Layer 2 of a small transformer language model trained on English Wikipedia (11 layers, counted from 0, width 96).
A neuron adds its activation times its output weights to the MLP's output. To switch it off is to set its activation to zero at one token and run the rest of the model.

Output weights of the MLP neurons that the questions are about. A number n stands for (n - 128) times 0.0046.
n5: 180, 120, 131, 128, 128, 136, 126, 89, 110, 123, 174, 108, 99, 132, 121, 100, 67, 164, 178, 130, 131, 181, 137, 133, 93, 147, 141, 161, 106, 135, 159, 162, 124, 99, 112, 153, 111, 130, 98, 87, 140, 141, 119, 173, 128, 153, 128, 119, 153, 132, 98, 134, 93, 113, 98, 122, 125, 137, 143, 136, 156, 165, 106, 118, 137, 140, 150, 149, 88, 178, 119, 133, 144, 120, 97, 108, 110, 174, 130, 119, 89, 81, 107, 138, 154, 123, 164, 128, 111, 101, 140, 160, 87, 112, 87, 130
n44: 113, 96, 183, 119, 149, 171, 111, 145, 143, 115, 137, 148, 102, 150, 147, 136, 118, 128, 116, 129, 163, 117, 105, 106, 161, 121, 104, 140, 142, 99, 126, 94, 155, 143, 175, 156, 152, 135, 115, 137, 128, 148, 158, 67, 141, 151, 73, 104, 91, 64, 140, 133, 128, 73, 160, 156, 111, 145, 142, 96, 129, 130, 94, 140, 134, 138, 133, 120, 99, 94, 121, 152, 85, 135, 129, 101, 112, 85, 113, 168, 104, 149, 161, 120, 167, 102, 144, 124, 137, 167, 172, 101, 143, 106, 75, 137
n47: 114, 127, 124, 136, 125, 168, 88, 123, 130, 145, 67, 204, 52, 176, 113, 129, 184, 156, 106, 169, 98, 163, 126, 94, 112, 67, 93, 101, 161, 102, 141, 130, 144, 91, 99, 131, 122, 164, 120, 137, 115, 159, 111, 109, 154, 142, 126, 124, 174, 109, 154, 142, 119, 127, 126, 97, 91, 128, 153, 105, 91, 118, 126, 155, 108, 183, 136, 90, 121, 140, 115, 146, 138, 176, 125, 185, 94, 126, 156, 113, 79, 88, 179, 118, 106, 111, 144, 147, 117, 140, 158, 64, 144, 150, 172, 108
n90: 146, 158, 96, 147, 121, 77, 152, 130, 82, 107, 135, 157, 164, 98, 110, 70, 172, 95, 137, 93, 228, 165, 186, 79, 152, 204, 174, 145, 149, 119, 108, 158, 142, 154, 128, 118, 94, 149, 145, 143, 165, 151, 152, 167, 167, 143, 144, 156, 118, 107, 131, 130, 93, 57, 118, 98, 120, 124, 125, 95, 107, 129, 99, 143, 112, 103, 80, 125, 125, 143, 64, 145, 134, 85, 100, 89, 163, 48, 157, 130, 97, 97, 143, 130, 149, 170, 133, 113, 126, 98, 145, 72, 103, 136, 165, 151
n121: 177, 169, 156, 121, 100, 137, 134, 65, 152, 174, 96, 108, 138, 97, 78, 135, 168, 117, 122, 137, 104, 85, 174, 175, 134, 76, 103, 161, 109, 144, 124, 144, 157, 77, 161, 141, 148, 120, 112, 174, 129, 136, 121, 136, 87, 172, 122, 110, 114, 103, 93, 151, 162, 121, 159, 80, 97, 152, 61, 140, 119, 151, 160, 89, 137, 168, 118, 109, 68, 118, 130, 182, 165, 137, 159, 123, 131, 106, 70, 110, 86, 139, 122, 134, 117, 130, 178, 155, 110, 155, 97, 125, 80, 164, 172, 95
n162: 154, 110, 134, 166, 156, 191, 144, 117, 130, 164, 64, 147, 154, 85, 110, 145, 128, 170, 133, 137, 109, 155, 137, 105, 144, 131, 104, 127, 117, 64, 84, 77, 78, 190, 99, 165, 132, 90, 118, 61, 90, 125, 131, 168, 117, 141, 150, 92, 141, 141, 103, 125, 178, 192, 175, 170, 115, 132, 113, 151, 132, 133, 154, 167, 146, 183, 161, 89, 80, 181, 134, 154, 106, 112, 149, 94, 91, 145, 119, 143, 119, 176, 83, 155, 91, 126, 100, 118, 122, 89, 125, 109, 98, 151, 94, 125
n201: 158, 152, 127, 100, 125, 136, 108, 93, 114, 144, 125, 108, 156, 67, 132, 149, 86, 120, 107, 134, 128, 124, 182, 123, 115, 134, 92, 94, 82, 177, 116, 104, 133, 142, 137, 133, 200, 139, 101, 98, 110, 117, 141, 108, 126, 126, 119, 149, 120, 135, 103, 108, 144, 103, 84, 90, 140, 148, 140, 89, 126, 89, 124, 95, 183, 141, 66, 159, 132, 152, 93, 187, 112, 139, 156, 149, 55, 135, 108, 140, 133, 181, 169, 137, 99, 141, 172, 108, 100, 133, 154, 147, 154, 122, 162, 137
n221: 117, 142, 132, 136, 153, 170, 143, 100, 174, 151, 197, 113, 167, 178, 102, 104, 88, 136, 101, 88, 104, 119, 115, 116, 140, 106, 107, 141, 159, 126, 159, 109, 160, 154, 150, 116, 114, 117, 113, 128, 98, 100, 81, 113, 147, 140, 139, 61, 154, 159, 131, 107, 152, 100, 103, 118, 67, 160, 113, 114, 126, 96, 95, 121, 159, 114, 158, 143, 137, 131, 141, 118, 135, 66, 160, 162, 120, 153, 110, 72, 151, 129, 128, 115, 82, 114, 126, 103, 122, 172, 86, 193, 129, 114, 148, 195
n255: 118, 81, 87, 136, 147, 151, 131, 168, 125, 127, 128, 134, 125, 90, 117, 133, 147, 116, 93, 145, 172, 129, 94, 178, 124, 104, 141, 127, 113, 116, 99, 165, 114, 109, 112, 78, 157, 154, 143, 115, 93, 110, 139, 161, 142, 135, 155, 113, 132, 142, 148, 207, 145, 131, 131, 91, 94, 75, 126, 95, 132, 129, 130, 101, 125, 165, 129, 134, 148, 135, 157, 118, 130, 153, 128, 78, 117, 180, 135, 128, 162, 101, 124, 171, 115, 84, 86, 99, 78, 189, 113, 100, 194, 157, 151, 144
n274: 123, 100, 180, 42, 133, 139, 104, 117, 112, 154, 119, 147, 116, 93, 131, 163, 96, 109, 96, 101, 92, 111, 161, 112, 170, 100, 85, 148, 140, 131, 169, 75, 138, 159, 194, 72, 98, 71, 144, 164, 118, 183, 118, 117, 194, 128, 64, 92, 164, 96, 137, 97, 105, 140, 129, 135, 140, 129, 150, 117, 118, 144, 109, 136, 100, 183, 141, 113, 149, 97, 157, 120, 162, 125, 159, 154, 141, 160, 124, 133, 105, 122, 175, 158, 129, 149, 125, 85, 150, 173, 119, 131, 88, 139, 114, 134
n284: 113, 113, 113, 124, 159, 115, 148, 150, 85, 127, 86, 120, 115, 155, 133, 149, 120, 109, 123, 94, 124, 119, 119, 103, 106, 155, 172, 154, 176, 108, 193, 138, 130, 118, 146, 136, 91, 190, 133, 162, 134, 117, 81, 119, 113, 121, 137, 150, 132, 148, 121, 150, 103, 139, 150, 117, 142, 122, 154, 147, 149, 137, 137, 167, 105, 153, 141, 136, 123, 110, 93, 107, 136, 138, 73, 156, 107, 126, 115, 170, 99, 110, 75, 175, 120, 114, 148, 117, 115, 94, 175, 101, 79, 146, 87, 157
n285: 159, 93, 110, 159, 168, 81, 235, 158, 98, 166, 33, 129, 156, 121, 105, 221, 146, 125, 77, 161, 178, 95, 122, 87, 153, 90, 78, 135, 164, 127, 104, 78, 189, 189, 178, 191, 159, 144, 89, 96, 143, 193, 80, 19, 95, 102, 42, 127, 125, 89, 127, 117, 154, 124, 124, 128, 91, 115, 190, 133, 97, 163, 41, 116, 87, 119, 172, 144, 154, 62, 114, 163, 92, 93, 150, 227, 129, 67, 81, 165, 97, 27, 149, 121, 136, 142, 77, 180, 155, 154, 198, 55, 92, 74, 164, 249
n300: 110, 90, 151, 114, 155, 135, 135, 127, 163, 133, 157, 145, 164, 139, 145, 103, 125, 142, 85, 153, 94, 176, 138, 145, 163, 121, 75, 155, 147, 187, 194, 150, 108, 126, 145, 145, 109, 157, 198, 133, 111, 164, 148, 108, 81, 122, 87, 136, 164, 114, 76, 121, 116, 103, 131, 151, 108, 174, 161, 62, 96, 215, 120, 81, 77, 165, 90, 97, 125, 125, 89, 187, 120, 102, 120, 159, 121, 98, 118, 146, 117, 101, 129, 133, 127, 140, 106, 91, 101, 139, 169, 98, 108, 156, 51, 117
n316: 144, 134, 111, 142, 96, 190, 152, 93, 152, 88, 153, 78, 138, 67, 125, 160, 112, 96, 118, 102, 143, 54, 156, 80, 103, 73, 98, 152, 117, 117, 144, 110, 90, 176, 130, 131, 143, 90, 117, 128, 145, 104, 152, 187, 133, 92, 144, 156, 114, 188, 132, 95, 143, 114, 140, 117, 139, 134, 115, 163, 114, 128, 149, 138, 164, 131, 113, 130, 157, 74, 137, 131, 183, 169, 94, 187, 142, 129, 94, 112, 203, 94, 57, 171, 119, 154, 114, 152, 87, 148, 179, 52, 138, 117, 78, 219
n336: 127, 64, 105, 134, 127, 166, 153, 131, 80, 145, 148, 30, 135, 120, 182, 137, 150, 136, 119, 110, 137, 134, 115, 110, 157, 127, 105, 77, 146, 112, 146, 124, 163, 130, 142, 103, 116, 122, 112, 79, 100, 134, 117, 156, 124, 132, 109, 120, 173, 128, 159, 130, 140, 100, 163, 168, 141, 136, 167, 146, 129, 176, 100, 164, 166, 101, 92, 135, 130, 99, 137, 168, 114, 151, 108, 146, 93, 108, 100, 148, 116, 117, 140, 117, 82, 141, 172, 117, 84, 125, 135, 106, 155, 113, 86, 172
n380: 121, 163, 123, 132, 105, 146, 148, 150, 118, 183, 90, 135, 142, 54, 123, 102, 141, 119, 115, 94, 142, 137, 141, 143, 123, 114, 100, 162, 131, 128, 221, 162, 153, 119, 151, 116, 153, 151, 105, 144, 117, 114, 130, 129, 167, 119, 121, 121, 170, 111, 115, 104, 111, 85, 63, 123, 110, 136, 87, 173, 148, 148, 38, 150, 123, 163, 150, 68, 172, 113, 124, 119, 110, 63, 130, 148, 135, 131, 153, 98, 151, 101, 135, 176, 116, 152, 174, 97, 108, 109, 177, 130, 89, 116, 108, 174

Each question names a token from some text and the token that comes next. It shows the activations a of the neurons there, in the order above. A number n stands for (n - 128) times 0.027.

Then comes g, the gradient of the next token's log-probability with respect to the MLP's output, scaled to length 1. A neuron's effect is roughly proportional to its activation times (output weights . g). A number n stands for (n - 128) times 0.0031.

"\n", then "|---|---|"
a: 133, 126, 122, 125, 122, 125, 124, 124, 128, 122, 125, 128, 128, 246, 127, 128
g: 91, 155, 79, 121, 153, 108, 102, 92, 135, 129, 124, 150, 101, 129, 141, 113, 92, 155, 108, 102, 138, 150, 117, 152, 182, 100, 206, 77, 98, 59, 112, 150, 122, 168, 161, 129, 117, 137, 186, 160, 174, 103, 97, 134, 112, 212, 109, 203, 91, 48, 119, 143, 114, 102, 95, 171, 80, 111, 155, 133, 143, 61, 130, 100, 148, 148, 105, 128, 122, 132, 95, 99, 173, 165, 176, 148, 107, 122, 176, 191, 153, 130, 195, 112, 117, 109, 102, 117, 127, 128, 157, 112, 97, 122, 92, 144
Which neuron, switched off, raises the next token's probability most? n316

" many", then " dis"
a: 127, 123, 127, 135, 126, 128, 141, 132, 128, 122, 122, 195, 123, 125, 128, 139
g: 100, 135, 132, 75, 131, 178, 128, 126, 74, 184, 186, 169, 148, 156, 165, 75, 147, 119, 159, 129, 157, 111, 111, 74, 130, 111, 60, 125, 142, 102, 140, 118, 112, 142, 111, 183, 99, 114, 138, 188, 93, 156, 211, 149, 160, 125, 160, 129, 130, 138, 129, 116, 148, 119, 93, 113, 104, 113, 119, 164, 119, 160, 101, 163, 153, 105, 117, 77, 211, 109, 94, 128, 182, 74, 111, 144, 157, 120, 147, 141, 152, 118, 58, 59, 175, 141, 109, 110, 134, 165, 67, 86, 93, 121, 129, 104
Which neuron, switched off, raises the next token's probability most? n285

"ity", then "."
a: 158, 139, 122, 131, 125, 128, 128, 124, 126, 215, 128, 127, 197, 127, 125, 127
g: 192, 146, 137, 161, 132, 125, 140, 186, 143, 135, 119, 106, 98, 113, 159, 170, 78, 55, 136, 149, 68, 55, 83, 113, 166, 92, 62, 155, 136, 139, 139, 108, 155, 178, 118, 129, 162, 156, 169, 177, 126, 151, 151, 170, 104, 91, 125, 119, 111, 132, 120, 141, 149, 109, 146, 135, 169, 143, 129, 115, 176, 144, 100, 116, 166, 148, 160, 38, 77, 115, 123, 81, 136, 116, 138, 149, 84, 101, 129, 111, 72, 94, 117, 129, 104, 152, 84, 91, 129, 206, 140, 121, 177, 82, 162, 145
Which neuron, switched off, raises the next token's probability most? n5

" an", then " at"
a: 127, 122, 128, 126, 122, 128, 123, 127, 125, 129, 145, 123, 125, 126, 127, 127
g: 172, 123, 172, 118, 123, 151, 149, 144, 170, 71, 104, 99, 139, 104, 73, 148, 109, 76, 176, 170, 143, 133, 121, 157, 156, 137, 61, 124, 154, 160, 132, 96, 142, 91, 68, 77, 136, 175, 122, 95, 109, 145, 137, 125, 110, 104, 155, 95, 157, 137, 115, 151, 180, 129, 131, 61, 173, 202, 146, 130, 116, 124, 75, 160, 70, 126, 103, 68, 130, 114, 165, 181, 131, 141, 101, 125, 130, 116, 106, 105, 122, 154, 115, 172, 148, 148, 129, 113, 60, 128, 114, 189, 210, 94, 155, 84
Which neuron, switched off, raises the next token's probability most? n284

"'", then " Con"
a: 133, 125, 124, 125, 127, 128, 123, 126, 122, 123, 125, 127, 175, 143, 127, 122
g: 86, 146, 126, 131, 153, 135, 136, 103, 101, 85, 100, 127, 165, 164, 143, 95, 101, 107, 128, 126, 51, 136, 137, 78, 115, 115, 113, 99, 141, 159, 72, 75, 142, 112, 97, 110, 95, 107, 105, 113, 150, 145, 197, 97, 168, 86, 121, 147, 165, 100, 137, 115, 184, 118, 185, 91, 130, 94, 171, 137, 94, 120, 121, 206, 98, 93, 112, 134, 144, 125, 174, 124, 161, 137, 107, 155, 164, 149, 152, 83, 129, 164, 56, 132, 160, 134, 139, 219, 117, 145, 63, 155, 205, 144, 145, 158
Which neuron, switched off, raises the next token's probability most? n300

" title", then " of"
a: 217, 177, 125, 128, 128, 126, 127, 126, 125, 132, 124, 126, 122, 123, 128, 151
g: 161, 145, 121, 121, 97, 171, 124, 125, 136, 118, 155, 85, 149, 75, 119, 70, 146, 125, 165, 167, 166, 182, 165, 129, 159, 131, 150, 172, 184, 160, 113, 113, 98, 119, 69, 69, 139, 172, 127, 91, 103, 104, 144, 76, 91, 106, 149, 146, 64, 161, 95, 124, 108, 158, 53, 153, 125, 107, 166, 42, 126, 205, 131, 109, 90, 139, 106, 92, 76, 162, 112, 138, 141, 195, 120, 124, 140, 189, 127, 131, 111, 125, 115, 105, 136, 134, 179, 138, 96, 169, 152, 121, 154, 138, 102, 101
Switching off which neuron hurts the next token most? n5

" community", then " by"
a: 128, 195, 124, 126, 124, 127, 125, 122, 123, 190, 122, 130, 126, 128, 128, 122
g: 122, 108, 119, 120, 75, 134, 87, 75, 168, 140, 182, 104, 123, 140, 123, 138, 222, 163, 115, 166, 152, 128, 136, 162, 213, 96, 110, 133, 159, 114, 180, 130, 132, 107, 125, 129, 162, 176, 154, 160, 120, 78, 89, 134, 91, 98, 126, 104, 161, 152, 152, 161, 148, 123, 179, 104, 97, 111, 120, 76, 98, 138, 114, 130, 96, 184, 169, 91, 39, 124, 128, 147, 111, 111, 182, 139, 129, 129, 129, 125, 127, 102, 127, 114, 101, 132, 157, 120, 99, 41, 142, 104, 121, 108, 68, 202
Switching off which neuron hurts the next token most? n44

" term", then " in"
a: 127, 195, 123, 128, 127, 128, 128, 124, 158, 124, 122, 128, 128, 123, 125, 122
g: 98, 82, 131, 105, 135, 109, 75, 105, 156, 142, 165, 133, 106, 145, 135, 109, 116, 156, 91, 133, 149, 154, 114, 162, 118, 121, 171, 113, 109, 101, 126, 111, 70, 104, 172, 82, 147, 88, 130, 181, 101, 141, 134, 118, 93, 165, 125, 119, 112, 102, 153, 165, 190, 118, 77, 86, 55, 172, 158, 142, 123, 82, 125, 73, 92, 125, 133, 102, 172, 169, 32, 117, 122, 126, 191, 140, 149, 190, 132, 137, 190, 122, 155, 100, 179, 157, 100, 133, 85, 159, 122, 166, 127, 178, 123, 185
Switching off which neuron hurts the next token most? n255

"gen", then "s"
a: 127, 124, 124, 128, 128, 123, 122, 128, 122, 124, 122, 127, 128, 126, 126, 126
g: 69, 98, 152, 168, 85, 145, 151, 172, 176, 126, 162, 116, 142, 148, 66, 128, 98, 114, 108, 132, 140, 164, 78, 160, 103, 168, 152, 42, 63, 45, 131, 121, 138, 169, 139, 197, 117, 155, 81, 103, 120, 130, 144, 160, 110, 134, 104, 116, 100, 108, 100, 142, 172, 84, 150, 121, 129, 172, 134, 143, 101, 89, 114, 175, 102, 111, 135, 103, 98, 110, 118, 175, 118, 111, 82, 72, 111, 161, 145, 127, 162, 124, 85, 161, 137, 150, 197, 184, 140, 154, 131, 185, 150, 99, 152, 125
Switching off which neuron hurts the next token most? n274

"s", then "ical"
a: 133, 141, 125, 124, 123, 128, 126, 128, 127, 130, 128, 127, 142, 127, 122, 128
g: 99, 106, 148, 140, 132, 96, 156, 177, 114, 113, 84, 73, 104, 138, 112, 144, 80, 167, 136, 141, 114, 128, 185, 125, 123, 186, 133, 176, 106, 135, 163, 124, 118, 100, 149, 7, 154, 107, 103, 144, 84, 110, 114, 130, 172, 126, 87, 152, 153, 102, 120, 162, 123, 187, 110, 77, 75, 123, 142, 138, 124, 93, 161, 126, 123, 169, 136, 195, 145, 183, 79, 143, 97, 122, 117, 123, 81, 111, 143, 135, 171, 93, 135, 104, 128, 154, 115, 156, 46, 154, 96, 187, 179, 160, 133, 143
Which neuron, switched off, raises the next token's probability most? n44

"d", then " his"
a: 123, 127, 126, 128, 126, 127, 128, 126, 127, 128, 128, 122, 127, 126, 124, 123
g: 192, 138, 146, 136, 127, 67, 131, 157, 122, 125, 135, 154, 148, 117, 143, 139, 77, 123, 181, 210, 138, 179, 94, 119, 103, 193, 122, 165, 135, 180, 91, 78, 103, 156, 115, 120, 105, 115, 117, 117, 81, 112, 118, 110, 134, 81, 108, 144, 179, 176, 156, 140, 108, 136, 124, 105, 135, 131, 157, 115, 145, 108, 144, 120, 95, 94, 131, 42, 204, 65, 117, 163, 162, 141, 93, 152, 156, 128, 103, 127, 110, 169, 105, 138, 73, 84, 150, 151, 38, 135, 153, 177, 139, 112, 97, 104
Switching off which neuron hurts the next token most? n121

"e", then "gi"
a: 123, 127, 155, 125, 127, 129, 128, 125, 128, 128, 122, 128, 125, 128, 127, 122
g: 78, 154, 108, 144, 135, 145, 126, 153, 106, 53, 68, 86, 137, 135, 116, 140, 195, 158, 133, 156, 183, 131, 110, 133, 196, 77, 173, 173, 114, 127, 109, 134, 109, 125, 158, 173, 91, 177, 124, 154, 75, 112, 82, 187, 112, 102, 158, 121, 105, 89, 92, 128, 108, 101, 126, 141, 113, 136, 108, 146, 168, 152, 141, 114, 204, 165, 146, 144, 92, 98, 57, 117, 132, 151, 116, 133, 107, 131, 180, 134, 125, 132, 111, 115, 104, 165, 99, 131, 181, 80, 70, 67, 123, 157, 114, 189
Which neuron, switched off, raises the next token's probability most? n284

" b", then "ran"
a: 122, 171, 128, 145, 125, 128, 127, 128, 122, 128, 122, 128, 128, 122, 122, 129
g: 164, 194, 122, 112, 161, 106, 127, 135, 111, 134, 144, 103, 97, 102, 112, 71, 154, 105, 88, 123, 140, 160, 98, 87, 102, 120, 177, 108, 146, 108, 81, 114, 126, 106, 193, 109, 101, 162, 127, 189, 159, 205, 108, 152, 137, 231, 124, 90, 104, 156, 105, 208, 78, 138, 66, 154, 143, 94, 149, 127, 141, 134, 118, 146, 82, 114, 130, 116, 113, 125, 102, 183, 119, 128, 163, 187, 109, 121, 124, 152, 120, 109, 155, 85, 70, 98, 107, 175, 145, 96, 131, 111, 118, 107, 115, 189
Switching off which neuron hurts the next token most? n90

"n", then "est"
a: 128, 124, 122, 128, 126, 128, 122, 127, 127, 127, 125, 122, 127, 124, 123, 128
g: 103, 126, 175, 133, 103, 139, 172, 90, 137, 102, 113, 150, 135, 201, 76, 53, 125, 103, 110, 139, 117, 100, 166, 73, 96, 144, 166, 142, 120, 121, 181, 150, 150, 187, 176, 182, 119, 140, 137, 73, 152, 100, 117, 136, 161, 130, 152, 116, 52, 143, 130, 113, 104, 150, 98, 170, 131, 151, 101, 195, 139, 116, 99, 86, 202, 124, 143, 94, 127, 143, 146, 124, 99, 82, 129, 150, 137, 126, 126, 124, 140, 123, 129, 45, 142, 143, 152, 62, 157, 161, 97, 60, 120, 126, 181, 105
Switching off which neuron hurts the next token most? n336

" 16", then "75"
a: 122, 127, 125, 126, 123, 123, 127, 124, 126, 122, 141, 127, 128, 128, 127, 135
g: 108, 142, 175, 198, 160, 133, 189, 107, 125, 109, 128, 101, 160, 160, 107, 173, 46, 88, 134, 159, 76, 154, 137, 119, 81, 119, 54, 156, 126, 159, 157, 117, 164, 156, 139, 167, 138, 96, 106, 60, 67, 168, 92, 121, 152, 143, 189, 111, 144, 106, 114, 146, 101, 136, 97, 125, 79, 109, 104, 118, 143, 123, 134, 156, 87, 87, 89, 148, 140, 113, 161, 147, 110, 105, 108, 138, 137, 61, 107, 138, 183, 138, 111, 172, 154, 116, 144, 138, 141, 162, 105, 176, 175, 63, 173, 105
Which neuron, switched off, raises the next token's probability most? n284

"ef", then "un"
a: 123, 125, 123, 128, 123, 128, 156, 122, 122, 128, 127, 127, 122, 128, 124, 123
g: 109, 90, 113, 133, 132, 41, 93, 112, 100, 120, 169, 166, 90, 136, 68, 163, 160, 191, 142, 176, 79, 115, 134, 82, 82, 85, 141, 163, 94, 129, 141, 150, 146, 131, 184, 136, 183, 162, 108, 109, 169, 127, 158, 76, 163, 129, 106, 90, 117, 141, 85, 150, 122, 122, 85, 130, 196, 171, 143, 133, 159, 111, 107, 106, 195, 147, 174, 164, 168, 154, 92, 159, 140, 134, 199, 142, 111, 110, 123, 113, 143, 89, 163, 95, 126, 67, 126, 89, 125, 105, 131, 133, 69, 115, 104, 130
Switching off which neuron hurts the next token most? n201

"–1", then "1"
a: 122, 127, 130, 125, 137, 126, 128, 128, 127, 127, 163, 128, 128, 127, 124, 133
g: 149, 154, 109, 116, 119, 70, 88, 97, 109, 98, 171, 96, 83, 103, 106, 146, 139, 179, 158, 105, 93, 118, 108, 82, 123, 147, 203, 144, 153, 71, 116, 135, 141, 148, 105, 153, 161, 136, 136, 19, 172, 100, 161, 141, 131, 117, 154, 126, 83, 139, 159, 149, 117, 127, 112, 162, 156, 125, 56, 130, 163, 160, 158, 140, 116, 167, 122, 142, 152, 168, 143, 122, 133, 132, 79, 59, 165, 98, 177, 94, 62, 155, 131, 170, 72, 128, 159, 108, 112, 101, 184, 164, 138, 170, 117, 122
Switching off which neuron hurts the next token most? n284

"en", then "sh"
a: 125, 128, 122, 128, 122, 125, 122, 128, 128, 125, 128, 128, 128, 127, 141, 128
g: 91, 128, 124, 102, 128, 118, 183, 183, 161, 165, 157, 93, 160, 160, 116, 191, 72, 73, 192, 115, 111, 168, 150, 110, 97, 134, 103, 173, 146, 122, 166, 117, 168, 191, 103, 141, 137, 101, 90, 89, 65, 113, 158, 94, 129, 111, 197, 144, 99, 136, 87, 113, 78, 119, 171, 151, 166, 61, 113, 130, 149, 148, 107, 156, 94, 113, 114, 119, 130, 149, 101, 80, 178, 150, 130, 139, 153, 87, 110, 95, 105, 129, 97, 123, 187, 57, 158, 111, 125, 116, 135, 141, 173, 168, 101, 98
Switching off which neuron hurts the next token most? n47

"|---|---|", then "---|---|---|---|"
a: 123, 122, 126, 122, 128, 128, 126, 188, 134, 125, 125, 126, 124, 127, 128, 122
g: 161, 114, 114, 147, 150, 118, 87, 132, 178, 168, 108, 124, 145, 181, 90, 149, 86, 156, 95, 87, 128, 136, 73, 137, 198, 129, 140, 139, 129, 121, 104, 150, 139, 86, 179, 117, 93, 69, 130, 133, 152, 144, 89, 113, 69, 210, 62, 94, 115, 157, 135, 137, 95, 72, 138, 155, 152, 114, 167, 121, 140, 90, 129, 62, 140, 95, 119, 138, 126, 190, 121, 128, 153, 104, 173, 136, 140, 183, 114, 122, 128, 160, 222, 92, 81, 169, 105, 116, 157, 120, 121, 148, 76, 89, 143, 141
Switching off which neuron hurts the next token most? n221

"ation", then " and"
a: 196, 157, 160, 123, 126, 125, 127, 128, 122, 166, 128, 127, 136, 124, 123, 122
g: 126, 213, 133, 115, 122, 150, 143, 141, 170, 119, 109, 98, 139, 132, 144, 150, 125, 62, 167, 109, 147, 107, 117, 175, 68, 163, 155, 139, 135, 128, 114, 96, 133, 148, 163, 90, 79, 105, 136, 71, 136, 99, 151, 104, 153, 80, 120, 164, 121, 116, 170, 119, 89, 86, 164, 114, 162, 96, 79, 133, 70, 177, 81, 186, 122, 123, 85, 121, 143, 114, 185, 126, 92, 158, 95, 95, 186, 115, 181, 142, 107, 80, 92, 104, 181, 181, 132, 187, 138, 106, 172, 156, 157, 120, 90, 95
Which neuron, switched off, raises the next token's probability most? n47

"\n", then "\n"
a: 123, 122, 123, 123, 122, 125, 126, 123, 128, 125, 124, 128, 128, 228, 126, 128
g: 136, 126, 123, 116, 120, 85, 154, 61, 105, 156, 78, 133, 131, 119, 109, 163, 159, 159, 165, 152, 209, 84, 130, 124, 135, 75, 161, 67, 96, 72, 115, 195, 104, 138, 145, 162, 153, 171, 163, 151, 134, 79, 100, 176, 125, 166, 176, 119, 138, 117, 122, 79, 119, 75, 142, 197, 100, 133, 147, 90, 90, 105, 135, 77, 121, 170, 95, 95, 101, 104, 112, 183, 115, 100, 169, 165, 146, 114, 154, 119, 176, 149, 154, 84, 116, 143, 134, 112, 147, 160, 114, 57, 100, 129, 143, 166
Switching off which neuron hurts the next token most? n316

" mo", then "ist"
a: 123, 127, 126, 128, 127, 127, 125, 128, 152, 127, 123, 128, 127, 127, 124, 166
g: 141, 116, 143, 139, 120, 103, 159, 102, 182, 111, 88, 84, 144, 158, 188, 129, 87, 167, 192, 141, 141, 98, 209, 132, 100, 93, 142, 127, 143, 172, 177, 224, 171, 97, 119, 57, 118, 189, 166, 153, 111, 151, 100, 162, 77, 121, 57, 81, 136, 101, 114, 115, 91, 129, 121, 48, 125, 137, 78, 151, 157, 124, 114, 170, 108, 120, 125, 126, 107, 163, 156, 68, 96, 131, 128, 121, 95, 124, 94, 121, 125, 126, 148, 149, 124, 132, 162, 103, 113, 151, 160, 114, 130, 158, 91, 126
Switching off which neuron hurts the next token most? n380

"–3", then "–3"
a: 126, 126, 134, 128, 133, 126, 127, 127, 128, 127, 170, 128, 126, 128, 122, 125
g: 120, 131, 101, 130, 169, 162, 159, 169, 70, 92, 81, 113, 160, 61, 148, 55, 122, 114, 153, 112, 148, 137, 173, 135, 50, 116, 135, 142, 152, 150, 143, 153, 122, 122, 97, 134, 174, 157, 172, 150, 76, 112, 96, 178, 106, 128, 125, 161, 109, 99, 95, 126, 138, 162, 118, 81, 147, 137, 225, 133, 121, 137, 132, 128, 146, 102, 160, 170, 173, 75, 152, 102, 130, 133, 102, 103, 157, 132, 94, 138, 121, 145, 60, 207, 104, 100, 81, 185, 159, 109, 126, 160, 97, 84, 122, 108
Switching off which neuron hurts the next token most? n284